Layer 3 of a small transformer language model trained on English Wikipedia (10 layers, counted from 0, width 96).
A neuron's activation on a vector x is GELU(gate . x) times (in . x), where the dot is the dot product.

Input weights of the MLP neurons that the questions are about. A number n stands for (n - 128) times 0.0071.
n9 gate: 151, 148, 113, 115, 124, 137, 149, 138, 135, 156, 146, 113, 134, 131, 142, 110, 114, 128, 159, 113, 130, 129, 129, 104, 126, 144, 157, 120, 131, 134, 145, 163, 121, 130, 115, 141, 125, 109, 141, 112, 135, 140, 119, 135, 138, 150, 127, 127, 111, 125, 103, 129, 132, 103, 152, 141, 142, 98, 100, 155, 129, 132, 109, 131, 131, 160, 105, 114, 155, 131, 74, 130, 139, 117, 104, 153, 139, 145, 151, 118, 124, 93, 182, 114, 139, 94, 125, 127, 111, 125, 99, 126, 155, 124, 149, 114
n27 gate: 149, 126, 126, 137, 131, 108, 142, 155, 130, 138, 148, 128, 133, 112, 132, 129, 130, 112, 117, 168, 135, 146, 106, 139, 115, 120, 161, 130, 153, 106, 115, 124, 72, 141, 106, 156, 151, 149, 129, 148, 108, 121, 142, 113, 146, 94, 124, 129, 96, 129, 125, 136, 165, 130, 130, 129, 137, 138, 148, 127, 86, 132, 165, 159, 98, 136, 158, 101, 141, 72, 124, 103, 177, 121, 85, 124, 149, 159, 119, 110, 131, 124, 120, 133, 120, 123, 100, 140, 110, 149, 135, 128, 130, 125, 126, 149
n32 gate: 139, 127, 122, 176, 166, 108, 134, 112, 113, 121, 99, 101, 104, 119, 101, 127, 115, 132, 112, 118, 145, 116, 141, 100, 111, 120, 122, 128, 114, 129, 128, 112, 140, 110, 140, 114, 111, 143, 123, 130, 100, 118, 113, 111, 118, 116, 151, 146, 107, 109, 113, 123, 107, 131, 116, 108, 121, 136, 147, 123, 171, 133, 121, 134, 132, 131, 122, 121, 153, 173, 139, 112, 117, 108, 151, 119, 132, 145, 118, 120, 153, 140, 136, 128, 128, 122, 133, 130, 138, 111, 148, 129, 95, 130, 112, 131
n35 gate: 116, 154, 149, 132, 97, 131, 138, 102, 142, 116, 153, 115, 167, 154, 145, 132, 142, 168, 89, 118, 141, 138, 141, 139, 117, 158, 132, 144, 91, 127, 163, 125, 130, 155, 128, 116, 89, 122, 134, 128, 160, 100, 94, 158, 124, 130, 128, 129, 162, 117, 127, 186, 135, 106, 120, 91, 120, 136, 122, 103, 122, 114, 120, 122, 139, 128, 128, 151, 128, 120, 115, 77, 101, 141, 168, 141, 109, 99, 118, 137, 76, 161, 133, 120, 141, 114, 135, 101, 165, 125, 127, 129, 136, 133, 90, 119
n65 gate: 101, 90, 136, 158, 116, 120, 116, 127, 169, 124, 129, 111, 138, 91, 117, 137, 123, 142, 155, 93, 160, 143, 139, 157, 122, 121, 144, 145, 127, 110, 126, 86, 128, 118, 127, 132, 122, 143, 139, 119, 139, 157, 162, 121, 140, 121, 94, 134, 114, 119, 100, 131, 151, 123, 83, 144, 114, 143, 98, 136, 126, 155, 159, 70, 124, 133, 152, 114, 108, 104, 122, 129, 107, 139, 144, 127, 75, 122, 115, 106, 115, 131, 127, 121, 170, 126, 134, 103, 155, 126, 135, 155, 136, 82, 137, 123
n104 gate: 145, 157, 138, 119, 112, 130, 156, 100, 118, 130, 115, 116, 122, 145, 112, 147, 126, 90, 149, 140, 122, 134, 152, 115, 153, 125, 143, 153, 166, 138, 121, 139, 146, 174, 103, 145, 109, 99, 132, 149, 133, 108, 134, 115, 136, 105, 120, 138, 116, 141, 137, 123, 124, 134, 114, 114, 135, 117, 127, 126, 74, 124, 103, 110, 153, 129, 115, 120, 154, 122, 130, 151, 113, 157, 115, 119, 91, 99, 132, 158, 97, 103, 139, 115, 121, 94, 186, 148, 140, 125, 115, 122, 137, 123, 108, 132
n148 gate: 119, 126, 143, 151, 86, 100, 153, 162, 121, 125, 149, 102, 161, 120, 123, 114, 158, 144, 137, 112, 139, 133, 151, 142, 109, 113, 122, 191, 132, 123, 107, 132, 149, 123, 113, 168, 128, 116, 157, 103, 129, 114, 111, 102, 117, 104, 106, 139, 124, 116, 135, 136, 117, 110, 93, 151, 134, 128, 133, 150, 112, 109, 117, 123, 140, 144, 155, 114, 117, 130, 150, 133, 148, 141, 127, 129, 95, 130, 111, 118, 121, 112, 149, 126, 119, 137, 120, 96, 91, 115, 107, 147, 115, 105, 76, 137
n152 gate: 157, 106, 120, 109, 141, 110, 124, 124, 147, 109, 133, 132, 160, 125, 184, 139, 135, 156, 124, 139, 122, 130, 116, 145, 136, 158, 132, 115, 178, 123, 129, 106, 116, 153, 150, 101, 136, 141, 119, 121, 105, 139, 73, 113, 130, 146, 118, 139, 127, 156, 149, 131, 137, 141, 128, 110, 120, 154, 122, 113, 124, 166, 130, 129, 101, 121, 141, 140, 102, 122, 133, 115, 149, 118, 122, 96, 146, 137, 156, 143, 131, 129, 109, 120, 150, 152, 145, 143, 101, 166, 111, 106, 145, 151, 119, 146
n165 gate: 127, 120, 150, 102, 125, 121, 142, 136, 118, 125, 93, 147, 174, 155, 144, 132, 155, 127, 127, 127, 149, 143, 125, 128, 119, 146, 94, 138, 132, 160, 150, 81, 116, 108, 136, 82, 120, 86, 119, 132, 130, 116, 138, 132, 117, 127, 92, 104, 121, 123, 102, 110, 122, 140, 122, 109, 131, 136, 104, 130, 88, 125, 89, 129, 107, 111, 154, 113, 135, 105, 150, 142, 111, 117, 127, 158, 115, 119, 136, 89, 143, 141, 119, 135, 180, 119, 130, 139, 132, 125, 96, 105, 132, 122, 149, 110
n171 gate: 151, 120, 107, 140, 127, 131, 117, 129, 83, 117, 129, 137, 121, 143, 104, 145, 140, 139, 134, 154, 152, 129, 113, 146, 107, 146, 126, 122, 187, 114, 167, 113, 135, 127, 120, 100, 142, 121, 120, 120, 149, 139, 123, 130, 130, 126, 117, 143, 177, 96, 97, 120, 86, 98, 138, 134, 97, 125, 128, 154, 121, 88, 126, 93, 144, 152, 126, 129, 125, 82, 108, 117, 130, 172, 142, 123, 141, 115, 134, 123, 153, 155, 130, 151, 117, 115, 107, 119, 138, 134, 118, 120, 121, 152, 134, 113
n207 gate: 127, 108, 150, 145, 106, 126, 144, 120, 138, 137, 97, 102, 98, 143, 126, 127, 118, 148, 125, 123, 119, 144, 110, 166, 106, 141, 123, 108, 129, 97, 127, 107, 136, 109, 155, 105, 101, 129, 105, 122, 88, 81, 128, 93, 147, 151, 130, 123, 120, 138, 122, 123, 159, 97, 114, 125, 136, 111, 140, 124, 102, 118, 158, 117, 124, 118, 121, 146, 130, 127, 146, 137, 139, 161, 142, 149, 194, 112, 126, 107, 143, 118, 153, 119, 136, 97, 113, 115, 142, 151, 140, 143, 138, 143, 113, 90
n214 gate: 129, 126, 130, 151, 126, 146, 127, 159, 108, 86, 170, 106, 153, 105, 151, 97, 124, 109, 128, 86, 106, 142, 129, 130, 153, 120, 118, 117, 136, 129, 126, 119, 156, 93, 149, 162, 151, 145, 142, 129, 132, 111, 112, 135, 125, 110, 142, 129, 118, 119, 159, 169, 144, 147, 133, 131, 109, 87, 127, 98, 106, 132, 117, 105, 90, 103, 151, 108, 123, 135, 109, 114, 156, 119, 143, 108, 136, 146, 133, 137, 153, 127, 126, 112, 118, 139, 95, 152, 117, 149, 120, 110, 104, 126, 122, 132
n9 in: 130, 127, 109, 120, 152, 144, 86, 88, 125, 119, 129, 145, 132, 136, 176, 111, 102, 126, 113, 140, 162, 127, 140, 116, 123, 111, 147, 118, 118, 130, 133, 135, 115, 141, 119, 132, 131, 131, 134, 110, 131, 94, 113, 126, 136, 93, 129, 124, 121, 167, 91, 104, 140, 140, 127, 111, 96, 149, 114, 133, 144, 93, 124, 138, 151, 129, 132, 137, 116, 79, 124, 108, 150, 116, 113, 100, 130, 137, 132, 117, 116, 130, 140, 130, 126, 111, 120, 131, 132, 115, 129, 137, 99, 135, 116, 121
n27 in: 120, 103, 78, 139, 138, 148, 127, 119, 133, 112, 146, 107, 142, 160, 145, 129, 166, 70, 130, 133, 121, 121, 125, 140, 117, 127, 139, 100, 142, 136, 111, 123, 117, 63, 146, 130, 144, 154, 143, 138, 125, 113, 137, 117, 112, 138, 143, 126, 152, 108, 130, 139, 127, 136, 129, 133, 112, 102, 94, 115, 123, 90, 131, 130, 111, 170, 84, 179, 112, 123, 119, 106, 142, 104, 113, 132, 142, 107, 85, 120, 134, 151, 93, 114, 136, 108, 101, 117, 110, 129, 134, 110, 130, 139, 119, 121
n32 in: 146, 131, 114, 126, 117, 125, 153, 130, 137, 122, 121, 148, 100, 140, 129, 119, 130, 137, 112, 111, 154, 114, 139, 149, 143, 172, 135, 149, 131, 126, 149, 125, 134, 126, 102, 119, 141, 147, 142, 119, 114, 109, 152, 111, 123, 131, 124, 135, 129, 129, 146, 114, 102, 160, 135, 116, 104, 165, 131, 137, 133, 141, 154, 122, 140, 127, 113, 109, 115, 109, 116, 140, 137, 109, 110, 129, 118, 141, 130, 88, 131, 127, 142, 124, 113, 131, 134, 148, 150, 115, 126, 146, 152, 142, 105, 141
n35 in: 114, 143, 134, 118, 156, 164, 147, 111, 146, 107, 133, 133, 144, 112, 109, 119, 142, 99, 129, 103, 122, 116, 116, 121, 98, 136, 156, 150, 145, 147, 142, 156, 111, 121, 132, 87, 126, 98, 107, 130, 153, 107, 164, 116, 158, 123, 124, 139, 85, 127, 133, 132, 128, 166, 151, 176, 130, 145, 122, 121, 103, 114, 103, 121, 119, 167, 118, 146, 132, 153, 109, 129, 141, 121, 96, 122, 125, 126, 134, 102, 108, 137, 120, 92, 131, 132, 71, 157, 157, 155, 158, 147, 115, 138, 132, 132
n65 in: 133, 113, 130, 120, 136, 127, 57, 115, 139, 173, 122, 126, 120, 115, 137, 145, 107, 134, 132, 109, 168, 116, 121, 186, 127, 136, 128, 113, 113, 106, 143, 154, 130, 125, 129, 104, 81, 149, 122, 144, 115, 128, 127, 126, 101, 128, 113, 129, 136, 137, 138, 124, 110, 138, 131, 119, 127, 142, 127, 129, 141, 167, 122, 108, 124, 126, 119, 162, 174, 109, 157, 146, 122, 112, 127, 144, 108, 109, 172, 96, 147, 120, 110, 124, 133, 106, 168, 93, 159, 130, 101, 150, 92, 94, 126, 98
n104 in: 124, 128, 123, 126, 103, 162, 134, 135, 148, 143, 148, 140, 89, 102, 123, 100, 118, 177, 114, 99, 115, 142, 84, 121, 151, 139, 152, 148, 135, 128, 127, 184, 138, 146, 118, 118, 128, 124, 104, 160, 145, 137, 126, 164, 98, 143, 7, 132, 139, 115, 116, 116, 137, 114, 159, 149, 137, 126, 118, 178, 123, 114, 144, 139, 123, 102, 88, 121, 146, 116, 141, 141, 132, 155, 127, 123, 147, 138, 160, 105, 135, 84, 155, 161, 182, 131, 124, 109, 151, 114, 141, 155, 172, 103, 112, 121
n148 in: 103, 131, 127, 144, 75, 97, 154, 142, 125, 113, 121, 112, 139, 91, 172, 141, 171, 155, 131, 125, 134, 152, 136, 109, 113, 105, 109, 140, 107, 175, 128, 150, 133, 121, 122, 145, 155, 150, 132, 170, 112, 117, 124, 132, 82, 97, 125, 172, 120, 174, 112, 153, 135, 124, 104, 138, 130, 148, 108, 127, 172, 128, 98, 125, 127, 83, 125, 116, 125, 133, 96, 140, 135, 112, 144, 157, 143, 134, 127, 107, 127, 113, 151, 131, 121, 163, 142, 134, 130, 132, 105, 143, 141, 105, 101, 162
n152 in: 90, 116, 129, 132, 88, 113, 138, 111, 170, 84, 144, 123, 116, 127, 157, 142, 150, 134, 137, 97, 151, 115, 130, 159, 87, 133, 144, 156, 149, 147, 137, 99, 123, 147, 120, 119, 151, 121, 129, 145, 89, 140, 137, 112, 109, 172, 116, 149, 115, 111, 130, 117, 119, 155, 134, 121, 124, 132, 146, 164, 127, 171, 126, 81, 127, 122, 135, 159, 149, 124, 138, 96, 125, 107, 176, 125, 107, 136, 147, 140, 153, 113, 100, 154, 114, 127, 154, 158, 143, 161, 142, 120, 129, 141, 122, 139
n165 in: 165, 119, 132, 107, 149, 117, 89, 91, 129, 133, 139, 130, 117, 126, 154, 145, 120, 113, 129, 128, 150, 115, 125, 117, 88, 142, 157, 123, 135, 141, 102, 125, 133, 132, 175, 127, 115, 130, 120, 174, 155, 140, 136, 109, 134, 130, 111, 107, 134, 94, 87, 125, 137, 145, 106, 101, 163, 139, 94, 104, 142, 119, 121, 133, 160, 133, 151, 109, 156, 108, 132, 130, 114, 129, 163, 107, 97, 119, 82, 125, 102, 130, 135, 102, 143, 107, 139, 103, 100, 158, 114, 121, 105, 139, 133, 120
n171 in: 113, 100, 109, 84, 153, 107, 133, 113, 92, 128, 136, 145, 91, 112, 69, 117, 156, 163, 176, 181, 165, 108, 102, 155, 169, 140, 107, 134, 189, 117, 127, 119, 144, 119, 142, 112, 144, 91, 102, 158, 121, 121, 125, 105, 129, 139, 121, 154, 147, 91, 115, 110, 129, 136, 157, 96, 146, 100, 130, 160, 141, 100, 130, 102, 110, 123, 142, 104, 147, 88, 126, 111, 105, 154, 69, 120, 121, 123, 114, 115, 127, 155, 132, 145, 142, 141, 139, 129, 131, 90, 113, 109, 86, 154, 141, 130
n207 in: 153, 133, 140, 105, 129, 117, 132, 111, 112, 157, 101, 135, 122, 108, 166, 155, 105, 156, 157, 116, 128, 182, 116, 121, 122, 190, 136, 119, 152, 149, 121, 133, 135, 150, 146, 110, 145, 131, 134, 92, 114, 123, 155, 117, 142, 134, 141, 121, 137, 113, 131, 103, 147, 104, 116, 100, 113, 125, 134, 86, 122, 123, 146, 149, 124, 108, 156, 162, 131, 131, 147, 100, 140, 147, 112, 146, 114, 143, 155, 88, 167, 93, 92, 90, 112, 132, 167, 123, 115, 120, 152, 113, 121, 137, 108, 117
n214 in: 156, 100, 115, 176, 138, 140, 134, 118, 125, 138, 132, 156, 101, 136, 153, 110, 109, 133, 140, 111, 125, 111, 119, 145, 144, 139, 145, 142, 95, 151, 116, 111, 124, 140, 107, 91, 133, 115, 120, 129, 141, 149, 145, 154, 118, 150, 132, 117, 153, 105, 145, 143, 132, 143, 111, 123, 122, 96, 118, 133, 116, 116, 160, 110, 112, 145, 115, 114, 130, 173, 151, 131, 121, 107, 139, 137, 124, 130, 176, 117, 138, 101, 113, 121, 131, 121, 116, 85, 136, 136, 120, 116, 128, 130, 132, 117

Each question shows a token from some text and the vector x that enters the MLP there. A number n stands for (n - 128) times 0.046.

"F": 138, 101, 112, 121, 176, 121, 148, 144, 152, 137, 137, 122, 115, 123, 146, 57, 137, 123, 128, 120, 159, 117, 140, 109, 118, 136, 150, 130, 115, 156, 166, 111, 167, 136, 147, 153, 105, 144, 155, 154, 131, 170, 115, 119, 116, 121, 136, 182, 138, 143, 128, 119, 104, 132, 101, 111, 139, 124, 155, 113, 124, 133, 164, 145, 106, 142, 123, 130, 149, 127, 117, 123, 136, 135, 116, 114, 120, 108, 133, 146, 143, 150, 125, 119, 139, 172, 121, 168, 141, 130, 141, 131, 95, 136, 100, 145
Which two neurons fire most, strongest first? n32, n152

"was ": 141, 145, 127, 145, 110, 127, 142, 168, 109, 145, 142, 133, 133, 143, 105, 85, 117, 144, 153, 122, 120, 112, 130, 138, 122, 109, 140, 114, 94, 117, 131, 127, 140, 134, 129, 97, 112, 120, 214, 123, 161, 145, 145, 100, 120, 123, 132, 151, 154, 118, 105, 76, 168, 92, 139, 90, 110, 123, 116, 131, 147, 152, 109, 126, 114, 131, 130, 139, 138, 111, 94, 154, 143, 141, 118, 117, 116, 157, 145, 150, 154, 120, 114, 118, 141, 115, 172, 158, 129, 117, 125, 98, 123, 135, 96, 164
Which three neurons fire most, strongest first? n35, n171, n27

", ": 117, 134, 109, 145, 133, 160, 142, 103, 94, 139, 142, 161, 131, 125, 108, 65, 134, 138, 139, 123, 129, 83, 103, 163, 117, 137, 148, 98, 107, 101, 145, 123, 95, 125, 146, 162, 100, 114, 159, 148, 138, 150, 136, 125, 128, 153, 115, 155, 126, 138, 145, 88, 143, 115, 130, 96, 138, 122, 127, 163, 126, 144, 117, 100, 109, 81, 114, 106, 128, 127, 117, 149, 124, 117, 119, 120, 131, 129, 132, 134, 119, 111, 136, 119, 157, 118, 137, 175, 133, 126, 91, 137, 146, 133, 102, 153
Which of these neurons fires most? n104

"c": 123, 128, 137, 128, 119, 127, 141, 111, 130, 142, 146, 145, 135, 166, 116, 156, 114, 113, 150, 94, 171, 110, 137, 119, 103, 104, 136, 129, 107, 124, 122, 133, 156, 95, 96, 120, 115, 121, 117, 146, 188, 136, 121, 135, 114, 195, 144, 121, 132, 142, 150, 82, 118, 145, 139, 106, 134, 120, 147, 98, 159, 113, 34, 129, 127, 131, 119, 130, 133, 118, 145, 201, 124, 119, 120, 101, 157, 112, 134, 116, 140, 132, 127, 153, 139, 144, 114, 180, 121, 125, 96, 120, 159, 127, 125, 142
Which of these neurons fires most? n165

"iti": 120, 115, 142, 119, 137, 141, 141, 121, 135, 135, 113, 103, 134, 111, 118, 117, 111, 140, 148, 112, 154, 140, 133, 96, 116, 84, 108, 103, 118, 91, 105, 158, 101, 97, 105, 116, 119, 119, 84, 129, 144, 130, 132, 146, 149, 167, 135, 143, 139, 127, 150, 118, 154, 111, 151, 113, 134, 101, 132, 124, 139, 110, 121, 152, 112, 154, 133, 142, 144, 88, 109, 143, 179, 144, 129, 136, 128, 133, 96, 108, 144, 138, 101, 145, 148, 189, 137, 159, 125, 134, 173, 82, 120, 122, 117, 178
Which of these neurons fires most? n27

"ision ": 137, 128, 159, 151, 120, 143, 146, 106, 104, 153, 122, 106, 132, 122, 147, 110, 144, 139, 126, 119, 160, 133, 112, 121, 101, 105, 121, 77, 87, 96, 164, 150, 112, 82, 143, 143, 96, 131, 157, 113, 113, 151, 122, 127, 120, 147, 162, 145, 140, 117, 112, 92, 134, 88, 153, 106, 116, 146, 101, 132, 154, 161, 107, 126, 98, 115, 124, 149, 115, 124, 139, 149, 126, 146, 142, 128, 125, 151, 133, 130, 142, 148, 106, 133, 129, 124, 160, 168, 121, 112, 135, 127, 148, 107, 105, 109
Which of these neurons fires most? n207

"b": 105, 135, 105, 129, 163, 108, 142, 127, 129, 86, 152, 121, 121, 121, 135, 99, 108, 134, 129, 114, 126, 93, 148, 136, 138, 114, 149, 147, 93, 139, 140, 104, 171, 112, 102, 145, 111, 146, 156, 104, 159, 152, 122, 139, 113, 142, 134, 119, 119, 141, 137, 125, 131, 151, 95, 102, 95, 128, 136, 110, 169, 143, 123, 153, 105, 116, 112, 101, 151, 120, 103, 144, 174, 91, 134, 124, 155, 126, 133, 118, 141, 114, 127, 153, 124, 191, 144, 175, 147, 139, 149, 128, 109, 144, 104, 135
Which three neurons fire most, strongest first? n32, n214, n152

"is": 140, 131, 145, 122, 124, 119, 126, 132, 136, 167, 138, 134, 122, 103, 136, 137, 141, 157, 136, 109, 126, 100, 138, 99, 96, 102, 131, 103, 49, 92, 139, 137, 110, 36, 111, 107, 112, 148, 115, 124, 168, 155, 127, 158, 152, 179, 137, 136, 169, 105, 139, 115, 118, 124, 124, 127, 117, 142, 119, 83, 121, 165, 99, 127, 119, 133, 117, 126, 148, 109, 108, 173, 95, 136, 123, 141, 126, 108, 106, 128, 127, 155, 104, 146, 137, 163, 137, 143, 139, 140, 143, 141, 159, 105, 100, 150
Which of these neurons fires most? n65

"k": 150, 122, 117, 111, 146, 134, 121, 89, 147, 160, 174, 143, 115, 162, 149, 98, 123, 121, 144, 147, 136, 112, 151, 131, 107, 141, 121, 117, 90, 106, 109, 133, 182, 86, 122, 126, 138, 109, 91, 119, 139, 145, 107, 128, 123, 143, 123, 129, 135, 130, 123, 99, 134, 117, 135, 88, 129, 118, 124, 102, 159, 138, 26, 152, 95, 101, 133, 109, 139, 106, 112, 147, 140, 101, 132, 155, 155, 129, 123, 114, 152, 126, 114, 149, 111, 151, 139, 157, 169, 150, 126, 169, 141, 115, 104, 164
Which three neurons fire most, strongest first? n9, n165, n32

"Dec": 124, 114, 112, 155, 148, 102, 151, 112, 141, 125, 156, 92, 153, 125, 130, 80, 128, 125, 141, 143, 149, 117, 117, 112, 116, 98, 94, 75, 133, 126, 125, 120, 149, 97, 113, 112, 139, 142, 145, 178, 114, 167, 122, 127, 93, 154, 136, 131, 100, 145, 107, 112, 130, 122, 128, 104, 151, 147, 140, 135, 128, 110, 154, 128, 111, 148, 146, 139, 142, 142, 132, 187, 141, 134, 106, 109, 105, 115, 138, 99, 148, 160, 132, 94, 134, 190, 125, 155, 143, 132, 143, 155, 102, 140, 125, 129
Which three neurons fire most, strongest first? n27, n65, n207

"but ": 136, 151, 130, 137, 122, 157, 119, 113, 120, 147, 137, 153, 136, 116, 109, 104, 128, 132, 141, 94, 133, 103, 115, 123, 111, 129, 141, 93, 115, 80, 159, 107, 125, 100, 137, 133, 114, 117, 143, 119, 176, 149, 182, 130, 139, 153, 157, 132, 125, 107, 119, 42, 162, 102, 129, 135, 125, 155, 110, 148, 160, 121, 86, 123, 125, 105, 88, 105, 141, 143, 110, 154, 128, 154, 135, 123, 136, 116, 137, 132, 134, 123, 117, 128, 157, 125, 146, 166, 134, 124, 124, 102, 155, 178, 99, 137
Which of these neurons fires most? n171

"30": 148, 120, 176, 134, 116, 137, 142, 121, 123, 118, 131, 107, 131, 124, 175, 31, 139, 142, 114, 113, 111, 142, 154, 123, 89, 122, 123, 132, 116, 118, 132, 98, 111, 86, 142, 116, 119, 112, 152, 141, 106, 161, 125, 113, 135, 121, 101, 125, 102, 136, 153, 138, 145, 102, 146, 73, 120, 101, 165, 110, 149, 142, 80, 116, 94, 121, 120, 116, 154, 116, 109, 183, 140, 123, 128, 140, 125, 100, 160, 114, 140, 148, 120, 142, 126, 133, 137, 141, 152, 150, 125, 110, 144, 149, 117, 136
Which two neurons fire most, strongest first? n152, n214

"ist ": 122, 128, 144, 125, 119, 131, 106, 83, 76, 139, 120, 135, 126, 122, 138, 119, 133, 125, 143, 122, 116, 92, 89, 106, 104, 110, 125, 81, 87, 117, 151, 122, 104, 97, 136, 116, 85, 108, 156, 110, 145, 141, 159, 134, 138, 136, 167, 151, 154, 130, 118, 77, 151, 121, 170, 127, 166, 108, 101, 131, 158, 133, 92, 138, 97, 132, 121, 135, 117, 117, 118, 146, 130, 120, 138, 139, 111, 136, 130, 122, 151, 134, 129, 145, 121, 110, 163, 159, 136, 114, 117, 118, 148, 115, 124, 161
Which three neurons fire most, strongest first? n9, n165, n104

"ose ": 119, 146, 145, 145, 135, 127, 154, 109, 100, 95, 154, 130, 131, 116, 118, 88, 147, 135, 119, 112, 111, 135, 97, 139, 98, 123, 122, 134, 80, 106, 136, 130, 118, 138, 139, 126, 101, 111, 170, 153, 177, 150, 133, 133, 138, 148, 135, 136, 135, 135, 107, 101, 181, 104, 135, 109, 137, 123, 90, 130, 161, 147, 90, 113, 83, 159, 136, 117, 161, 124, 94, 135, 161, 119, 160, 162, 109, 147, 117, 119, 151, 139, 139, 113, 140, 111, 157, 159, 148, 130, 146, 107, 148, 130, 110, 144
Which neuron fires most, and how strongly? n35, at about 2.7

"as": 157, 142, 139, 96, 150, 104, 140, 101, 167, 156, 159, 133, 127, 131, 124, 130, 139, 148, 124, 113, 149, 118, 104, 136, 122, 97, 114, 121, 66, 119, 117, 134, 145, 123, 121, 112, 120, 120, 140, 107, 180, 150, 152, 137, 164, 182, 138, 126, 140, 82, 151, 49, 93, 163, 107, 113, 132, 147, 137, 106, 146, 137, 80, 120, 114, 107, 97, 143, 136, 106, 112, 175, 81, 111, 119, 145, 127, 103, 129, 134, 139, 147, 103, 133, 145, 114, 123, 142, 139, 128, 109, 136, 108, 97, 122, 143
Which of these neurons fires most? n165

"-": 122, 122, 130, 150, 144, 135, 120, 88, 113, 141, 138, 150, 108, 151, 94, 115, 137, 128, 153, 105, 136, 130, 125, 87, 111, 113, 163, 110, 109, 124, 120, 130, 127, 56, 149, 123, 48, 126, 172, 116, 134, 156, 148, 142, 116, 144, 114, 139, 141, 129, 127, 107, 113, 101, 120, 100, 118, 129, 107, 131, 130, 99, 128, 134, 77, 95, 144, 125, 152, 137, 104, 140, 111, 111, 119, 134, 137, 142, 111, 121, 136, 135, 135, 105, 114, 144, 139, 145, 121, 146, 103, 114, 120, 101, 122, 142
Which two neurons fire most, strongest first? n165, n65

"| ": 126, 139, 136, 112, 120, 128, 122, 149, 123, 142, 109, 137, 129, 124, 105, 108, 117, 124, 129, 157, 148, 104, 122, 127, 121, 142, 117, 136, 123, 139, 112, 124, 102, 122, 148, 124, 118, 78, 233, 141, 140, 180, 126, 117, 131, 134, 146, 124, 156, 112, 115, 70, 140, 126, 137, 96, 159, 124, 125, 144, 136, 137, 147, 170, 116, 120, 113, 139, 117, 127, 121, 114, 138, 137, 134, 141, 143, 124, 134, 128, 148, 136, 121, 136, 130, 132, 121, 172, 142, 126, 120, 157, 137, 157, 128, 130
Which two neurons fire most, strongest first? n171, n148

"er": 151, 133, 162, 105, 198, 123, 134, 129, 102, 153, 122, 151, 107, 131, 129, 130, 129, 121, 128, 118, 139, 159, 140, 131, 114, 111, 125, 142, 133, 121, 104, 162, 131, 102, 111, 158, 109, 131, 95, 133, 125, 147, 140, 142, 144, 161, 140, 159, 141, 121, 139, 140, 113, 117, 122, 126, 105, 147, 126, 115, 143, 96, 70, 121, 111, 114, 148, 113, 159, 116, 126, 134, 140, 95, 152, 148, 142, 126, 92, 126, 131, 148, 92, 126, 155, 103, 146, 159, 147, 117, 133, 174, 151, 76, 108, 139
Which of these neurons fires most? n165

"ent": 169, 110, 185, 111, 156, 132, 141, 155, 114, 128, 140, 133, 106, 141, 156, 110, 117, 156, 132, 126, 133, 118, 126, 115, 107, 104, 136, 98, 121, 112, 96, 135, 161, 101, 101, 132, 126, 132, 80, 112, 114, 157, 109, 143, 141, 160, 134, 123, 164, 125, 150, 117, 129, 126, 125, 116, 171, 141, 142, 96, 190, 141, 105, 137, 111, 131, 131, 127, 125, 111, 113, 127, 125, 140, 135, 117, 136, 127, 137, 132, 159, 131, 113, 145, 90, 131, 135, 144, 121, 112, 94, 140, 108, 125, 77, 153
Which of these neurons fires most? n35

"' ": 127, 144, 150, 129, 135, 177, 129, 82, 110, 131, 132, 100, 130, 127, 108, 106, 129, 150, 129, 123, 145, 102, 105, 150, 93, 143, 99, 142, 95, 87, 172, 133, 101, 133, 144, 109, 86, 149, 137, 83, 141, 163, 147, 150, 116, 136, 112, 144, 136, 150, 118, 74, 134, 107, 121, 98, 150, 124, 103, 111, 143, 130, 84, 167, 104, 131, 116, 135, 126, 101, 92, 119, 142, 108, 148, 124, 101, 136, 113, 147, 133, 144, 137, 141, 143, 132, 135, 129, 127, 120, 113, 138, 132, 140, 106, 113
Which three neurons fire most, strongest first? n9, n165, n65

"re": 139, 119, 135, 124, 136, 114, 156, 180, 170, 108, 128, 99, 136, 126, 124, 110, 117, 108, 152, 125, 147, 81, 144, 116, 126, 92, 152, 104, 96, 91, 123, 130, 132, 128, 122, 140, 131, 146, 202, 129, 151, 148, 134, 132, 113, 143, 116, 135, 133, 111, 148, 172, 140, 125, 118, 122, 116, 149, 138, 125, 141, 107, 125, 132, 98, 120, 141, 153, 143, 113, 109, 151, 143, 92, 153, 133, 141, 133, 121, 121, 167, 168, 109, 153, 124, 144, 131, 164, 136, 141, 120, 133, 107, 138, 89, 147
Which two neurons fire most, strongest first? n27, n148

"R": 145, 108, 123, 128, 155, 129, 169, 176, 166, 126, 127, 140, 146, 128, 127, 87, 136, 122, 112, 121, 129, 104, 128, 92, 119, 119, 154, 117, 78, 141, 134, 109, 145, 141, 132, 158, 144, 108, 159, 136, 124, 153, 114, 119, 121, 143, 118, 150, 111, 127, 102, 128, 99, 148, 152, 79, 113, 144, 155, 126, 148, 125, 156, 150, 98, 152, 128, 116, 152, 129, 124, 142, 165, 125, 126, 122, 120, 129, 147, 142, 171, 143, 138, 154, 96, 166, 117, 161, 143, 112, 119, 135, 111, 125, 96, 97
Which of these neurons fires most? n32

"C": 125, 97, 137, 111, 149, 127, 157, 123, 155, 128, 157, 143, 133, 143, 151, 100, 120, 110, 132, 125, 153, 106, 141, 119, 124, 132, 143, 132, 87, 151, 143, 127, 168, 141, 121, 155, 127, 142, 161, 159, 124, 161, 99, 126, 111, 178, 142, 146, 99, 138, 127, 93, 106, 130, 144, 74, 121, 102, 158, 116, 152, 125, 174, 129, 110, 161, 139, 120, 130, 115, 128, 150, 166, 122, 133, 105, 126, 118, 149, 144, 150, 122, 121, 122, 95, 153, 93, 156, 124, 121, 127, 140, 119, 95, 99, 127
Which neuron fires most, and how strongly? n214, at about 2

"A ": 135, 139, 145, 118, 135, 150, 157, 103, 116, 161, 110, 130, 113, 141, 153, 120, 117, 107, 113, 112, 132, 123, 107, 121, 102, 143, 102, 127, 117, 153, 167, 146, 118, 111, 140, 118, 105, 119, 149, 108, 135, 162, 146, 121, 133, 133, 137, 171, 128, 112, 106, 72, 146, 117, 129, 86, 123, 134, 80, 151, 146, 112, 153, 110, 101, 134, 135, 169, 133, 143, 140, 114, 154, 142, 140, 152, 111, 148, 153, 134, 143, 117, 118, 115, 110, 106, 140, 164, 154, 116, 109, 123, 110, 118, 88, 107
Which three neurons fire most, strongest first? n207, n9, n32

"n ": 144, 148, 142, 125, 119, 133, 152, 89, 138, 120, 106, 111, 125, 134, 138, 94, 118, 139, 134, 136, 141, 113, 95, 111, 99, 148, 143, 120, 85, 114, 150, 128, 123, 121, 131, 126, 96, 124, 167, 110, 121, 151, 164, 116, 117, 131, 148, 146, 121, 142, 114, 65, 164, 104, 136, 80, 120, 146, 101, 137, 132, 153, 94, 120, 96, 109, 124, 114, 145, 126, 140, 103, 154, 106, 139, 151, 117, 161, 80, 118, 171, 133, 121, 103, 143, 115, 133, 167, 138, 109, 123, 116, 119, 145, 102, 131
Which of these neurons fires most? n32